Layer 2 of a small transformer language model trained on English Wikipedia (21 layers, counted from 0, width 96). Numbers have three digits each and are written without spaces.
In attention head 0, each number of a token's query is one row of weights dot the token's vector x plus its bias. The head spreads its attention over the tokens so far by the softmax of query dot key.

Query weights of the head. A number n stands for (n - 500) times 0.00084.
q0 (bias -0.018): 550355419419582476593229558332466622237506413440555494654635329665432704575350493230515509411499381362584520536411601656391454542399462529474356557428439640468663542595624603522247411544527738509572518515581616554305513506725357440437624357677510547683482619433678593389505712475501540599
q1 (bias 0.006): 569553545461444507387655424573558549702563466419466497421380616514602463371747567571394479522600561647426407448568531441528487508491483376445457413407499459566381419514667506453613546486467490451508435481406582422593400559318551535459457512419601479385430437451433442547482463537460429566
q2 (bias -0.011): 426649657605535629405528508571476535520554518502395594522492428467499352471602687544456506409612498529353571474523446652638649523625393402596562573658478645325534372374453160543450559468547483403379649595475436300608355469483503575508373708347312458438360390465313517455524416594699482505
q3 (bias 0.016): 329615485615541533426520531633517504477415436712509463491492633509495336421302665635626378559777570412381470472534535376690524587542588381522523565557657503440312692460364449620439695464409399585205411572481534425574546617334601616467475613395459373305382467610344448621613512337543397618
q4 (bias -0.000): 362488369579702458627441630530534491320504485581500443591654475503462542591179531509618317497667418383475624602552624414568538511480506502583493705593559636435312743543447467555433501508458440545265533655517518516477465518644422550450536546457388340449436552571486430452517619394570498576
q5 (bias 0.001): 509584338590637396459482453675555538594512440479525523409537503536606578454662587486317457660547539526408607561646608495536489554481429433547494422331414540630401383676650543376489481471459582420361342549442658449658256578348308532475457585401554554453386467492358488465556427633624362430
q6 (bias 0.003): 522580650467371557293570425580466534701462580385552600375399497511473331466977601512334568420379532612567488491552278629545667688551474474487480321555379522444697203488494301488445531446668511394642624455389511425518469446269431482538354504351433656625468424403379556499515347675592349378
q7 (bias 0.003): 394471338511518453657649649557414336553557602533502459378394488387554416641337493581553415490620439460355556518456479454636462425612603562550586656606656499371272662480330382630601503545558325459420622564527435405608633424581572578514456554514415291370499526663429465585497582406517584364
q8 (bias -0.022): 446515699538526546333416355445643533618353575412468616531561576590437359359761674434404591404551479654588439503669352638613588580491333425565528323571299562533654420467615445456583545423600483530399614574442478279498491487386442591465485572370361682589424503350402441480498351593557467464
q9 (bias -0.014): 550553454490282539399526412513411530572421402506486545409358570518574498441730474450469655537491614470423384356417483568499503561510486471398537423322484393566670220483505527551382591498509690462627339417548592518541451579401589415480492499479635592424537482554488551521574431533565503423
q10 (bias -0.002): 470567632478310614367534455504480507596498544506465567418369512533495304401717590504475501388621552557451417468436364642593599574550471414432501468579468579357590338434512277590428545511588538425536631549441506378525430477440551518483422539446417503497450496450434520509514458510624437575
q11 (bias 0.059): 514728533478401514307656433737321434529601607523538509369310434548525391378892522629398423349448548557447493511518384464435624819545652318338324277454537647464561242488509149507279608593639529510591462593249654513532278634308454513486261422442592523549346385514401593523508547623660165623
q12 (bias -0.034): 408403403548540481638298519369538467282359389635520496623680487549388576545144430384617556531607482400528534542460611463516411398392419613566597684494481492486514688497461649576476411547439565535372465589625495552399613499780479497464685521616451459486573688593611482487478580330522658498
q13 (bias -0.018): 592451732506464543443390352330454495314392522477493523697554430574440556386576432379642586287361407516700380382460437583309507623479499499377431368495441556579795433319441476479358467539595607643714477502520462551266577611584533410445544349564581658625516477483658566506463502532481560536
q14 (bias 0.003): 634480553554472498485443400380516510452506577442445489548434438553521619472596383448506512463360425546566487519468457598321492504477481535407383336415435554582711335487528579395433406544511587512695420478523483619433371530538377427529527425627491645621582512400579540450488366600478483571
q15 (bias -0.016): 448563668459365654405508549514493492611512559526469580459463488461322269542542611575419517375556601533461471521443389680670725488524457497603565629711492553212547489390443227638478547469629446388430834551476408322530570320542579535518446553453298453550437541396421539467481454450580504481
q16 (bias -0.013): 586588609668451635372425340424503588499386413494384533576490490531553552404620424479494612591340498548581537434390479557441641508560341585487556410404426476539720181456496445391450428488480676382602289537561411613484282596478411291521530658436445688401555493481489583485509329670709520404
q17 (bias 0.024): 441463768542607542307522310522591413458406558435483453526528587507487474350568553608511443539405464645687407569557431344437643646509514420520476261484436465675477560429553531317692557468413349697405446580441464444430552597379497589518434423457484686604390398394446475600523508566398401658
q18 (bias -0.041): 470362446432457514535184485350488540301361424530572513648672386650334624560415498238483637443432453404655519529413498641429455537304424545517442515434330528501730516591647645557295437535554678528564596510572567541319549451705404433444626386679502618759551712426741570372532590445523511518
q19 (bias 0.008): 564620434521429516359629396736364464603545353458429431369348617489544520358806456579429532644514577506381451463516603370471615725495563377418479385270603421570495252493565492528453581548425649440560226535442647557629304666329490374494464488395708483371415439540383523534586519518556260511
q20 (bias -0.003): 463396289489734400729450624445605578394527452529527461565669522483567685628073477467567396612625438371477572557526691466567333259479460545582513707488548479566257794628524725458614485466347452547272413495585538517520536465659490576503619540566475374410541538543525423455506608414392658542
q21 (bias -0.045): 473336375486487508539350417398494423409317377507501414580590560447481680570396474363545722678365558437638399405446573392436402503391453543582563500343386256694568528549555834515552559433420544608517461401701500520443689501521554449444650432574639658583564594535714491462610515454374550363
q22 (bias 0.022): 421631620629444563365732393640525384701505531527403477358339663377590345412641506767507439630455595642450479502515407337574631529607517469525600397515563350555364415398392396434691582476408299489418415544456403486648453560308593526558370624355461522378457387546314424624532324547510413500
q23 (bias -0.008): 376470512573677476542531465528521350479479540502456443548565511373525547566382523590540508610366505569569557525568513351461517495519502507641571496509495380608386625476448529388684577458447314630350507497547374446522571487511538552512455518491465547517433439554480457528552436543396507430
q24 (bias 0.015): 397654591806610531329482367562524480449320501636426514502530593577563381345509579573617465533599437529541545501611442418579587656594455490513543337484509588560561492390320401471440550500492467593320256711474453474576370748300382522458479684318384574318397428564297482609565342517718426443
q25 (bias 0.077): 520631507396597347448654566621318555362659642509679640544451323564477529443618469577484175133563430388457467597550542581329573733581719400320201450517603854479525543406408197507302584657570612691426511665228736509437424592553494564495366248516593367582302357487346637436370807553564382705
q26 (bias 0.062): 493615573634760441525680562581439551296677580487434429578444410539686545432399499654681132410649294431407589561480581444417570645654635391374330508536725751474349606386308274460411546606412463605396306652404544600518304703514487559474392533459446289308361298573354502525493653520534434791
q27 (bias 0.037): 538722602697625520506664549639437513506600550545361551498408449441578385429503479676605331428614460499284586467508524529538597497709518510490537535605657687385508436267230228499449469567483448415418396633438389508644289650438526486539382680338349333257428328573250459550459385566704523490
q28 (bias 0.009): 408440633542635502560623509402546348448485667523485429542499454372587453572365490580655406452412387588644481479485398410487515492623591540567516550663525473549370699389337394429724537480581229660444645529518300413472606481490598596504430479462417491433463395520534480591493498504425644442
q29 (bias -0.030): 463566694569547693322378444511602604518404382495385598603629507428275412499517666541426599478515598537491457508467541609642815524485320465707631658602396503358613478361523354535540552389457534447269715604519423304548473407553558466513495593351290593526379515302383473394553397499612463477
q30 (bias 0.057): 512465386296685421576583652583489642411682587421605429557540498548551546545471635545509231363671362421413464547577602492518425593479635283433250618539583660481283738658649456530458671485454514606359563479366703467485470503451533625421446320507577321531364390433488472425533852416330347810
q31 (bias 0.059): 510624491385389456351762496656288405513621663442584451364264431500620436450902524601451378334391467540505412451506335454401527819616710347303270294468576594535480337530484195514348665595690457595670515512306656527505424620287565553464290338479677506574374327557463608540511637634525267585

Each question shows a short text with each token's key, already scaled and adjusted for position as the last token sees it. A number n stands for (n - 500) times 0.0011.

Then comes the last token's vector x. A number n stands for (n - 500) times 0.0099.

0 "umb": 548381516535631432385606409403392310570411418481482405457303720504439532494466574539620494553378
1 "led": 462530587599627601434580484470477410516379339435493494361432711459540498575530650596595492630457
2 " through": 361630549591502646527475532595522544458485440394590547342644509479641485648517613625514462487536
3 " the": 307548563587513550499540464544503499483419392429574548316567536453686504619481611639557456448493
4 " first": 390585634510490590522501491555556529456472477449619470321578511391621434593521632689513496440501
5 " few": 367566552532469641536490476587488551447488500393624493339630481455632489627505608659507438417535
6 " weeks": 474608610484485719522443575625557506493509555361659407425577516466542425625483576629439443389485
7 " of": 370545567594534594510519459562506533465457439411582516339623519463642491634506657654521448492529
x: 505492542440489443534593530600533597573533537443519499561512594493567494473544520955539461545488463473475498491492464573573486498548460447426493463471517379475411560473453567459532548406434423522442521444318463455520544470474528419491480511381494472516492407491424523503588522507469574582
Which token does the last token look at most? 3 " the"

0 "agu": 648308466474643492385574333392281333583458475416530356518355722506363525482472579530570450529387
1 "as": 474433502619692587382608449395416382602253277472438481459365769490517532528489541490554505603391
2 " to": 345548665602530645553585481579574559442356345489576391318593502439644479629513603680527518478540
3 " be": 395552689570515710556474541568603562467341381506628429349580525379626411623533562673441575438471
4 " an": 402450632501481602557506443592536560456498518433680408361595448421616452632500630714502458358526
5 " independent": 371537490527560695476563398539392506486403487333613497322655583461645529610484651646516382443512
6 " species": 472477549647682863426525454551435539586285316380545437464613649531565559626506547547442495505475
7 " and": 337534610563486647582471535562546563433447452433640562331585464424674465667496619670518471418527
x: 476470492475546517577562469537429441537480569573550519486525505535489466508505571911433558442500458472552508494512433447618501508480521508507543560561483391468478589542469534492496545524522424547456605470262451428596447447496543513438442546429473466588499385478465468423515448432528585473
Which token does the last token look at most, and with what share of its attention? 2 " to", with about 30%

0 " AI": 508351501534625458419567387450410418577514476427559433457435605471497506567482622608561425467431
1 "C": 580333455512580416391495361489382339595543497425566411519426643550438486511448555536520474459372
2 "'": 569394589562644581433558443482471423577443428442548372481469625476463472582480611607501477501414
3 "s": 446474560585634566436586494452483422556401376448497508415434657453550506585505618588561468546440
4 " best": 419509586491521624529538487526521548478447513437603441381554502402587462597516608659506443427514
5 " option": 529456595519610653480541426511471524513461482416588371441577543442495471587507638643479456486501
6 " in": 437560573557509594531474492573539560463522475426598527388636476462601457619521632626504475484542
7 " goal": 486458650523583661495562477542513505517415460459583327442531550436502466591511593650464502457476
x: 503595410533544441527596573481529464460553559532461537545443533466561449476326410766569456489606438491357412584573590485411597465559553487473452549492566594545504580478435550496401534419506566504385508532422427513602504499446479451545617475322500420475447501459324545542487437500563435562
Which token does the last token look at most? 3 "s"

0 " Ver": 529354474534612494401597368474389341589435456398542361460393672507468494543436585572548391470388
1 "agu": 651361455451585567407515352457314354561441525389558369526420702522376493477465556509500448507392
2 "as": 477457495605661588397582463417429400588284312469445492465391732494515527526491533485534502592405
3 " to": 364546635591525630545571483571560549450370363488561411343585505453625484610509584648520515484533
4 " be": 415550660557506681547469538563591550472362403503612436374568524397604416602526547644441565445470
5 " an": 414462611500480590550503453580530553460496517441653424380583455433600459612500609681500464379523
6 " independent": 391535486522549667478552412535405503488418492353596499349633574470623526592485628621512396452509
7 " species": 478483540626654813436519462544444535573316344397537447472600626529553551606505537536447498506479
x: 482550440578494466460498460482466485451465606684502399446459449456545506419271546777455469555539595518520414498496483453529575534577600424465461540476582570469327527543506477476419527558548444570384497605387484509573450460413479525444546491511427537443418564508567552511562502467651474542
Which token does the last token look at most? 3 " to"

0 " –": 430376690573560441488511482532558363534552388473647380361320603422564429645481659742619505425389
1 " professor": 432413522462618621456638321456412536515381538372627404350532584378606514569500692682547333411523
2 " at": 421489506597625578441577350512479479510360420367584511311568655427652458618515740648561387546490
3 " the": 274523583579524568510565446541505498476393394404608547270564541428727498648470651687582422414493
4 " University": 505255455518649387336651259438331348634489489416569407454380675513523582516437623595602403398390
5 " of": 330476552623595542464581368516458471485374377404581525282572602464694525627475703672588425494497
6 " California": 492327409485538371318510321472277247634544527386606534468310732581525594475395528507588459358312
7 ",": 389513681567514684568413589583582508478469450418693560368530488438664455704459627687494499367463
x: 484459419493481493511519380504448446539372588599531540467517555519491424430592441823502537415593533534551442447521525473639490491506551545468546540477482464553465465524514487530562581513529442500430545520175461420503529497484528559549474416451502504557530497514459508539497495448536557460
Which token does the last token look at most? 3 " the"

0 " professor": 437424530500614541457635371450439500524412473434569420380494570417576522551494637636564393448505
1 " emer": 455533583493490646544469485587534508447449506385646409378555531448558409600492614640492415447520
2 "it": 461464532551635601430591520464452336571355398412522435417373714491515500583460580574565449515384
3 "us": 462386523591642555417580471437400357581414356446496540430381695518538578578468576547598501517391
4 " of": 377505552585554557499541432524497512473430421429568523338575542455640495609498654640550443498518
5 " mechan": 544339516507621571432564323505381454549455503399602352455535602505495524554475630620512433450466
6 "ical": 429487541565617602448576426465446476511398417412526473361501627438564508583514660635564429549490
7 " engineering": 494403563508631567457545442443432483531522529397591490422477571429526522605505681651564424478483
x: 498503385543484477621448485475484428519531572518461533543418526587562482479310495807621400404577492486466473495493533559559558437504447393476395500517540647503451558517487463449451543727492428548439560578390474470592447530573535533394443472516468439529484601508429392438439474469553524552
Which token does the last token look at most? 6 "ical"

0 "s": 497395564594672491415606481409454377585414349488475474458357673474493528562492591559595497558407
1 " found": 429595584562534707517481504551552588454406436419583483358568551420596452609560625629508469534557
2 " on": 399560576571524601522496504559533531470495465418587522355585506437616469634518647654517450487521
3 " Is": 486356477593626517398601340494399395591384407428523385449471660517527522550455582571518434489406
4 "la": 515366465586637627406530431473340359601348377427514464502444709566490569552450509490505510499366
5 " Esc": 496361447506561532414573325527385393570391491390579321457467645526509493531435549568514396413413
6 "udo": 427407426577575565406571396517375350578367418380507448433437703552548542557439543532542404486391
7 " de": 436424525585589604440549357543405417540358372401577433387564642524597525572440590590506458453430
x: 437519388363490451555545516587423453459519512469539438458533527582516405492238533732463507661554479587505461474534479457573432448528629546424603501472531391526380582667527466459504464489507400480538505418466504525481648576472516527577424433564517439465476393596459614568560548470434554482
Which token does the last token look at most, and with what share of its attention? 6 "udo", with about 30%

0 " seven": 382521506527517559489509436522427486487518493356610516334533548431609485626497654661568379450498
1 " score": 456482672525575606488551465542549507509440467460596320385511556403537437596524644713498496474478
2 "rs": 550329643546693543431637444407457413573407391499507381476368648439449519559505625612564516538425
3 ".": 555453601545543782551416500600505526496481501381670470494625501505541451669468616609430480446486
4 " While": 362612518576447700536504536640568523481426423376604475359579536476631417640496547596477404431514
5 " the": 310535587564506550507564451546520515476421412435577515313566525432680492611490624662554450442506
6 " various": 312604510525475654544535476556484584429425489396575531321640484437664504603517602628522405458576
7 " a": 365493608516480564554494502547558557468493505453640526357559456397651453634509617680520470384508
x: 505477438450486526460510543543502503543556634609474521567537489549531397507497498866584500429582587501405467453520537494574461404464529460451565574600512513479535519503445520531422580434512461505474529418306374452468424446440581492625500575487516370431518429553428468433513411573530486533
Which token does the last token look at most? 5 " the"

0 " himself": 457448631575624616486597507469504477539405345489545447416468588441552512598508577611545518487464
1 " as": 378549607549510660564560505571545566455375398491568452389634465472629509583491529591481521449540
2 " AI": 518359497516603490431536390466421433567517512411580444461453598463501485569485628611535417455436
3 "C": 576344461510579429396488369489383349590544500423572422516438637547444488515451559539516479459377
4 "'": 561398601566643583441560451478478435571436417458542380478470614473471481580485605606503494505422
5 "s": 442482560580627570442588495450484432548393375457491512414439650452553511576508611582560474550449
6 " best": 417518590494519626533537497524528554475443504447595449383555497403588466593518599651504454433518
7 " option": 527460595519606651483541431509475526510460480423584377442574540443497474583509632638480461488503
x: 597578358570542492571512542506491496549567585489543476519407538527544436433356485794628388425550412530446452467503492495560553489620495477438349522516614636478441565501487507503371482577506500490478433532387422579599483592490472433372546540360470444523488531475377494534501510450544455489
Which token does the last token look at most? 5 "s"

0 "inger": 551341528548675460379585411381379359604494431447510484463343689464466551546486632584598468535386
1 " –": 418505659523468558544424549586602481477554501447656483380463509416601414631499625692514497412460
2 " professor": 446427519469595595465608356465431533513416538394607428378527563397588509561502663653536361425521
3 " at": 431497503578597563455561377509485488503390439390569517341559621437629465596513699623551404539497
4 " the": 315519567567518553507551456536507499481418414420590539311553532441687496623475625655566434428494
5 " University": 503299462514621406366625301447362376609492493431556425459400644508521567514449604580585418418411
6 " of": 359481541601576533471566390513466479486398402421567521320562582470661520604480667642572436495500
7 " California": 495354424487531391351508351476318293611540526406588527475342689564519576480414525507572464382346
x: 479464439462506416480532492372387482407507457493571548588513553515482561543228421739440540420530504576425478422517620510428552460436615443421477602456488619569494591539518493486516490584533569548443558571343536463608532408576523461400480325618528490597459473504537534483497481483495573525
Which two tokens does the last token look at most, in order? 0 "inger", 5 " University"

0 " start": 502601665549638687444602444528507466512394390404606281323573655389508410604533692712500477531468
1 " of": 366549620621576607500544434553529526461414388408600487284619565422658456656523725711543452523524
2 " November": 448668505442385581486325550664523406511628628291742557384545549525624412605420569595503415316421
3 ",": 416533711550483697593388636614616513472508456425712555401540457453642436707457598671479521345467
4 " the": 252566600594508579509564452561518508469384367411602548259595542428740493647477643685569445424497
5 " defend": 468440617512607711485576355506392520472361481386667370318612602413581508617516705724514468454497
6 "ers": 541353646596762619407702408365418460565324330498448410462406684435462589555532663592579519631472
7 ",": 395552711553474704602396626607623549452489458440697563386559442434658439696474603675473525364494
x: 482483442467519480495548386501444480534346608537532565475505533518471413428623420831498538388575503556513440463519516441619485501522550565468543525447497468539510509500531517547545560507538512513430522508184442446488570471488522523525536464425489492552537441477454553550534494480524533469
Which two tokens does the last token look at most, in order? 4 " the", 7 ","

0 " The": 272436511645578476425646332543431428557368309410562433296543608488699537621442610660580403422441
1 " research": 483336604526667610453593400482420450555492499368667400375504586437556517655472712730561405387451
2 "ers": 557286612585783599395673421367399402607364371453493403481366699452451573590495663605583471564418
3 " noted": 403553578571581788516536451614474596475440446319636396346699518493622511681513669688506405475582
4 " that": 328608626612528783573531528606541621444407361395603489327708451455671493697507613673485454459580
5 " the": 259540590595514588521561449572527524472396386404614514268599513428732485660473644701553417405508
6 " three": 352635489515438682551419482601500589429521550318652566314658476402655417653531657666480355438562
7 "-": 367691524545522834500467425601476489456206393330608412314683640437651400583447598604370411506464
x: 484561416415451372548573573464473458530581550524591492454576512477503502554513460705496477513462507535683487562551449444480554467520565678473509545543512554533404516547511426459449501502613377486526565503198415556447541510531454495489449465364513481548506480533438552479330512513532537446
Which two tokens does the last token look at most, in order? 5 " the", 0 " The"

0 "ail": 533365509555677465384586424397363366597480437440510456469384669500465566554472609571598468520397
1 "s": 504392592604686554417589495423474386588389358477494480459370685463502519585495611577567506552399
2 " of": 391493574607570560489533438534498503488444408427574512346576554462630495627503666653544460505504
3 " mat": 441396553505542688493553413579449451527323497411651347412528594487586502590445548617468453347431
4 "ing": 457445544572642591453576462445429438524441435408543528382485633461557531620502677629591448543464
5 " behavior": 515391569550682653429603424439418436563383428414545417438466652461503532586478632614546447503440
6 " and": 373520599543489622575485542553548538445472471438623542359554472433635461648494608653526464427519
7 " rep": 386566528509498708542532472567522523452295477410606374355563554425606423595486563619477412437505
x: 464463408523516535444586582495558456524511601541571393390381485494672381629398462702601550521453467389497455540423487496556562558558663617477476503542608455379435532563432452557494574338549484390530606488533397450528414512391540520544444397409474441428478521563507461502579490576552448566
Which token does the last token look at most, and with what share of its attention? 2 " of", with about 30%

0 "mer": 564327488550673467381602375397348351589470421435494460475378697508446557529481620550602458558404
1 " was": 489521712525510625566439560555636587453489477498641442411532469378550390618558616671470552463520
2 " fell": 469596680511477682568417594567612580433490503456631473389534497375549397620571610657474522483529
3 "ed": 456493636594635629461535518474475442515427379432552517360465655446564521628526674649580517561453
4 " and": 356555626559494635573476566546554543443452441448620569344556482424656471654500608654523492437515
5 " the": 299561580575501569516530484544517519469423406427583562312570522438695498626489615647555456442507
6 " team": 564401694507684698465576464452470504558413434474599338474511590403460485579517619657454542469451
7 " su": 459495614497471635559440537566537463463481524412669417375465533410544388637482602681498446393450
x: 497468494483594580557527494495534486463499448460557494463415480485505362516300567652476556445571364493477471470549536483598504489625664620503518615591508451479581583573437485462503479373563533453532488487525456326647527557389533582702394408421493458390509323539356481589528481456483579452
Which token does the last token look at most? 3 "ed"

0 ".": 607346557568616622474488443514440425565478433432603412539488581531458490614455579557498489479421
1 " The": 355471496577521528463572404554461462530405403428551471378554562502635518576459553590521436429461
2 " ste": 429448575518513591508528448541484477488426482439592371389483551443546466592491585657522454433467
3 "lla": 533392548558578627443499503500446347575335386476526444497376703526474495538467482501490555496346
4 "r": 503373507556617499413578444441410344575412410468482473474371685518484539530469555527569498533385
5 " play": 445515601498520674518517504565524523501426513424611415418573523429563455596497577631444466423479
6 " on": 416537572557523570513502495549521523479511484433577515380575502448597481614515633640516465483512
7 " defense": 505456580542640589434567440452442447539418441448537431426483628449503513559503631615525488533452
x: 504577426570525464564553548430529468445579556449457526516462672500485523501285396793608385510564413518417422501535562530510518413588530406425415486513563625529410638481473523480551508601508514551392522550398508488581480554483485468410443421394484489457499521496406504420503467473523486623
Which two tokens does the last token look at most, in order? 7 " defense", 4 "r"

0 " R": 528289490518601420414554353467397387592539503417592401467395613476487487569467621620563410420403
1 ".": 595419565552578785520427485580459484528459487372653459526606542533505470658453597573421476454453
2 " Bi": 499351489508579519433566368499410374570431504392593345443416629476501466562430592617517375407396
3 "ard": 517425509571668569397585415415365384562405399414489507433447702500500564550482632557565468590423
4 " –": 416515637522466570542421541586584489472542513438646492386487505431603428623495618675502490419469
5 " professor": 455429511478598608460603357468418534517411536394594432395542565414578524555501649634521373435519
6 " of": 368512554570554568505547432516495526464423437425574521330579533444645497608499660650552432491530
7 " electric": 513367560503607622453538379514404471528469524361615376440533591482501507601476651645527415450471
x: 481486278512524450644505549469445411579523636534512480520430467590674466470285529752596422511534427505499510508508579488503535398544453570498453490459560568489422518592449480442430541668474419500480528481461395527608472541550487491374490604478495430552438532543358500450485458556573553402
Which token does the last token look at most? 3 "ard"

0 " sl": 527435615507583596481541467497495475525432465467576335454460570440474463569499580629504492467456
1 "oth": 528390542529607544434539453460421390562466464433553452456404640487486519563474594585548472485410
2 "s": 502428571579636561440560507448482412566406390478497488469402646473503512568496579556541508539420
3 ",": 445519617538502620545442568559562514487489468457610524437524485464582464619484564605483508426483
4 " is": 484541623538510656548452557560603583478448472488592459454558480426547423594541552592438528473517
5 " ar": 555395501494569603460491394490420439532422505403592406471471624466475447547476586577486428472437
6 "bor": 574373488526624528416540412434375405572481477437526478499433638503456540534484588541536469513423
7 "eal": 548453545531636597433539467424427430541429455438510468458439646456461509542500610570533473559440
x: 499492408591548497574488515446539496446537538467510511462498530490516555460171552662545420455541422513553490510554539508607524420588527466453372477616599663437371594517452460451543490551541471545357461580447506459577442559500412570377431520497403514466445522558494416487535551471601527511
Which two tokens does the last token look at most, in order? 2 "s", 7 "eal"

0 " played": 400486747545613610518608483506569603480431395501606372341525520354600486627582678737564533494557
1 " their": 289579656558512632563553549523586603433417399458580558288544503361692472652566651696587473482571
2 " best": 360531654498532687554566489533547604452406492431634425312589488344644456640540662737520441415547
3 " games": 503444727552674699454538490534518517565485461392648373431545573408524468667524703722473497459463
4 " of": 364469617617595560489568406530494520482445405421595498304595550434661502656512731719563455503516
5 " the": 256536623582516549510583448545525523472400384438594532269574523414734506638487650702579458423506
6 " season": 581412645494646689425495406551450459591473531366710324456584605448501447621473667699422487383401
7 " and": 311544656564491654593500554555560564424430433445643563303575467404697473680500636698535486417529
x: 463487477455548520586573486514429494538466583521515530538549525544477473509529534908469542436523412477514501507527446450624479496494511493488543595510462429480529609539488532525490545500510501521468610464252452434573481455521551506439460571395460437585493377459422498395528440431476565504
Which two tokens does the last token look at most, in order? 1 " their", 0 " played"

0 "ai": 524295450623729483344619366385290337645416328424465441508367733560456607559453569514603454550379
1 "gn": 589326533557745593375611357370306335588377385409535430440431756483449553558469663591574479561376
2 "\n": 436536583538524578554399524492577556447552541379653639362512489350627367669515734676537378497527
3 "-": 393645529565579815467499397572444455489187350334594387332660682455629420579435606599387419519443
4 " Mos": 491307522554655601362636301484336343619299412389573307427425748491519544550427588606510414418350
5 "he": 509367541638723597349570409384356344638301255458469465456370798489492545547475568544538534577332
6 " Kam": 554206447554630466355548315486323288664460471392596329512354724535453505563417555583510418374294
7 " –": 370560688540442618574384576611625526441540510435684524342511481398656413663505645722490504406485
x: 457521472462499406567561470517399568565497469466543685472533488563480499444500501745428453404531504520540473448599567499516620499581438531502498534453449506530533533469497439456541498586561477514440521522190601440535549454554515454587534512453484455423519403479394509514462508473540588416
Which token does the last token look at most? 7 " –"

0 " on": 389547588599572548488550470530504500492494413424572481330564540435610490635516671676557451508507
1 " the": 312531568586526560495555452549497495492411388422579518319574540460682508622475612647552449437490
2 " nearby": 331567548608590662450560457515416527509363352422542559341594603483668610601517591590546500499512
3 " out": 464542615521536702511502486593510511485451513389636399386622536435557451629503642672446454442487
4 "er": 500380542556680547392619421407385374587410406438491463444392701469494561555485631587573467546405
5 " island": 489439535568657717404505434494354456594396453372606450448545653488544566613474594607463466424409
6 "s": 462434589637685601418557521427466406577355341470494544442391694466545547605500608563559519559405
7 " of": 343550569619543582500505461546501535467422410430573555330611535463673513630506647639529471496521
x: 460488546425488462500600492601472536539491485461516461522510593489528508472519500941523483614496463437506493466487461532552460512546529448432560408464506328486399578500430559477584543470442380574457524479343530459517553463479566435506461477454496477488493402536465542492574533488478625584
Which token does the last token look at most? 2 " nearby"

0 " ad": 429459607535580592491610432511495488510348394484556322397507558450553496561477561634519481453479
1 "apt": 553387566513627588438577399499429430557435470434573334460508610494476510548472601614498475464437
2 "ed": 467483600584623609458557481493474457523416381447532471392501622474549524592512630615550508548466
3 " to": 381542613577521612537563483563555549459388384492549425367579499457610487590511570625514512486531
4 " ha": 508391555539550602489476518527484374549435476420608410463369625483493434622455556601516454418381
5 "ng": 505421612560632616460578476465462442529377414470534401431454635455493512584512607615534518529437
6 " by": 382545563572532634535547462564502592459436414449553514383678462490636541597508584594506487486570
7 " its": 390558588541493617540494520564564576461468469440587495382591479431608452611529591628502465457541
x: 529518381464489524420570541564485493564523551519421495569483468492582422437497547947529453458512494551473502444509494452583564431580430443452484546519450508527481528582472512494528564491507395513435486496317403445556464487506570509518524645471485435432511410537442441451526455553562547485
Which two tokens does the last token look at most, in order? 3 " to", 6 " by"

0 " the": 331509563592549509488579454507492490497421368458542519339532542459651523601485600622585464473495
1 " team": 554400659506660643463579450461472490555424431479579348473502586422466483561511604635477529474454
2 " in": 427566600553508591537460505567551557456510464436609542373621489449616450621525637634519497481535
3 " the": 330533591554509546513551472529524518475419413457567531335551523432664493596496604637555475450504
4 " top": 419468560481544625496546414523465532495401532421613410386568542407591481579506619659488436412493
5 " four": 395583500506454615529444479572488554455515537375607538372605491434607450603522609620490411454533
6 " and": 362543601551490612563494538544543551446451449458595551360564476435642480627504592634519489448524
7 " ensure": 471566590568585711506535470525503568468400428422559413386618542437538467600534630633477466551544
x: 531545461581523553529532509557488555509577555447559471481446608415512497501445519862521450466474379515492474475449439524582564530647501423472360582546530542431486653503551514478446449564516449486491438508447449476671417555445502492416435465359407570493450467442398460401634506420515514577
Which token does the last token look at most? 3 " the"

0 "s": 497391566597679491412610480405452373588411344488474473457352679473493529565492594561599496560404
1 " help": 442432628549597660502628450510486505504377417461576357387509566428550512611513615669526474459495
2 " the": 326535582568503570517548468565526515481425408435588497333580512451667486618483599649533454426503
3 " sl": 564388645508600645470534434525497470542403468454611267464476598440455442580497594656471505446432
4 "oth": 536353551543644552410552434440391356579459452414564453441373686482482533581470628608570467490384
5 " to": 373564642560490635570551503585592584432396411496574401358599462433615460602522574651496509468555
6 " keep": 408506627556563670507565468524502529484368431459590428350563556410603499612521619673498501468489
7 " a": 376501611518481580559491517550561557467486498463635518370561454403639455632509601668508482388507
x: 500493449456479529451513518540512483545538629605484521525522523566518375522500490879586516430582573499421454464523512486575476415469546471455576558585516494486556523505438526529425570438526459516464515419307384436491424467445592507642504563479504377428527416557407456428535402558523494538
Which token does the last token look at most? 5 " to"

0 "er": 505376525547651477406614428406396372579447406467486469457378667485487558535479593561595478533412
1 " from": 341569528608545570489568476530525528492390379454517524343547562452654503600526599604553458520521
2 " other": 326600528546492684526532504574500550463385434409562506355614523463649506601507555594505440454537
3 " population": 458514595507578663492472485484504574492432528420615442410510538379553458600535627653506445453516
4 "s": 481441611595658612456549548431513438555381381475510523451387650430527500604515609579550503544431
5 " in": 407581576561497596545444532562557569453506476435602583382619471452633461626518615611515481467542
6 " terms": 419546606574624727502597502484521547494287368468512436403553572427576502583515579588494490536521
7 " of": 393547561574529576520505471529527547454460454433567538354586511436622468609520650634530447512541
x: 504451516459504460491579543643510535543534510451525511545479557465558458453552523953543444575471471492443483486454449617599451512552465440434514429532525402479379582471481554469586544466460380541451538482332483417520523487439532425481412481399500470532514442508469518515546533519515553537
Which token does the last token look at most? 1 " from"

0 "min": 544323575542679508406622391409379361573402394473515375459383679498456558534461600588599500524401
1 "der": 534360530535667538401612380411369383562425444419518435433413685471476545552482654601593443544421
2 " the": 313521583581527554499559449536503498483404389432576525315560542445680503620479623653565454446494
3 " time": 477550657542597750495515522558507494509427443393622378399588569452532462637485626668465485465475
4 " needed": 467486707555579665529547474561567593464443436481595340407600486428539473613545633684495531491553
5 " to": 399579673545489645583540518580618602416408429504583375363593444410588433600532586665489514478569
6 " grow": 464548691545526726539465540561593581459407470469619409384540524386559430618553608675466529474512
7 " acc": 406567616483482676576534490572578552412326480451606304359529512407567398579503573649496444457546
x: 464453340521569560471568616545491355537442608471530343502452474422660354653507489615547522512479379526465483575465588453515606555597606655557532563500482450434546539601420441560559556418497466372587625448583406485603506509378517523515426463436532388395444438506421504511467481506487487438
Which token does the last token look at most, and with what share of its attention? 2 " the", with about 30%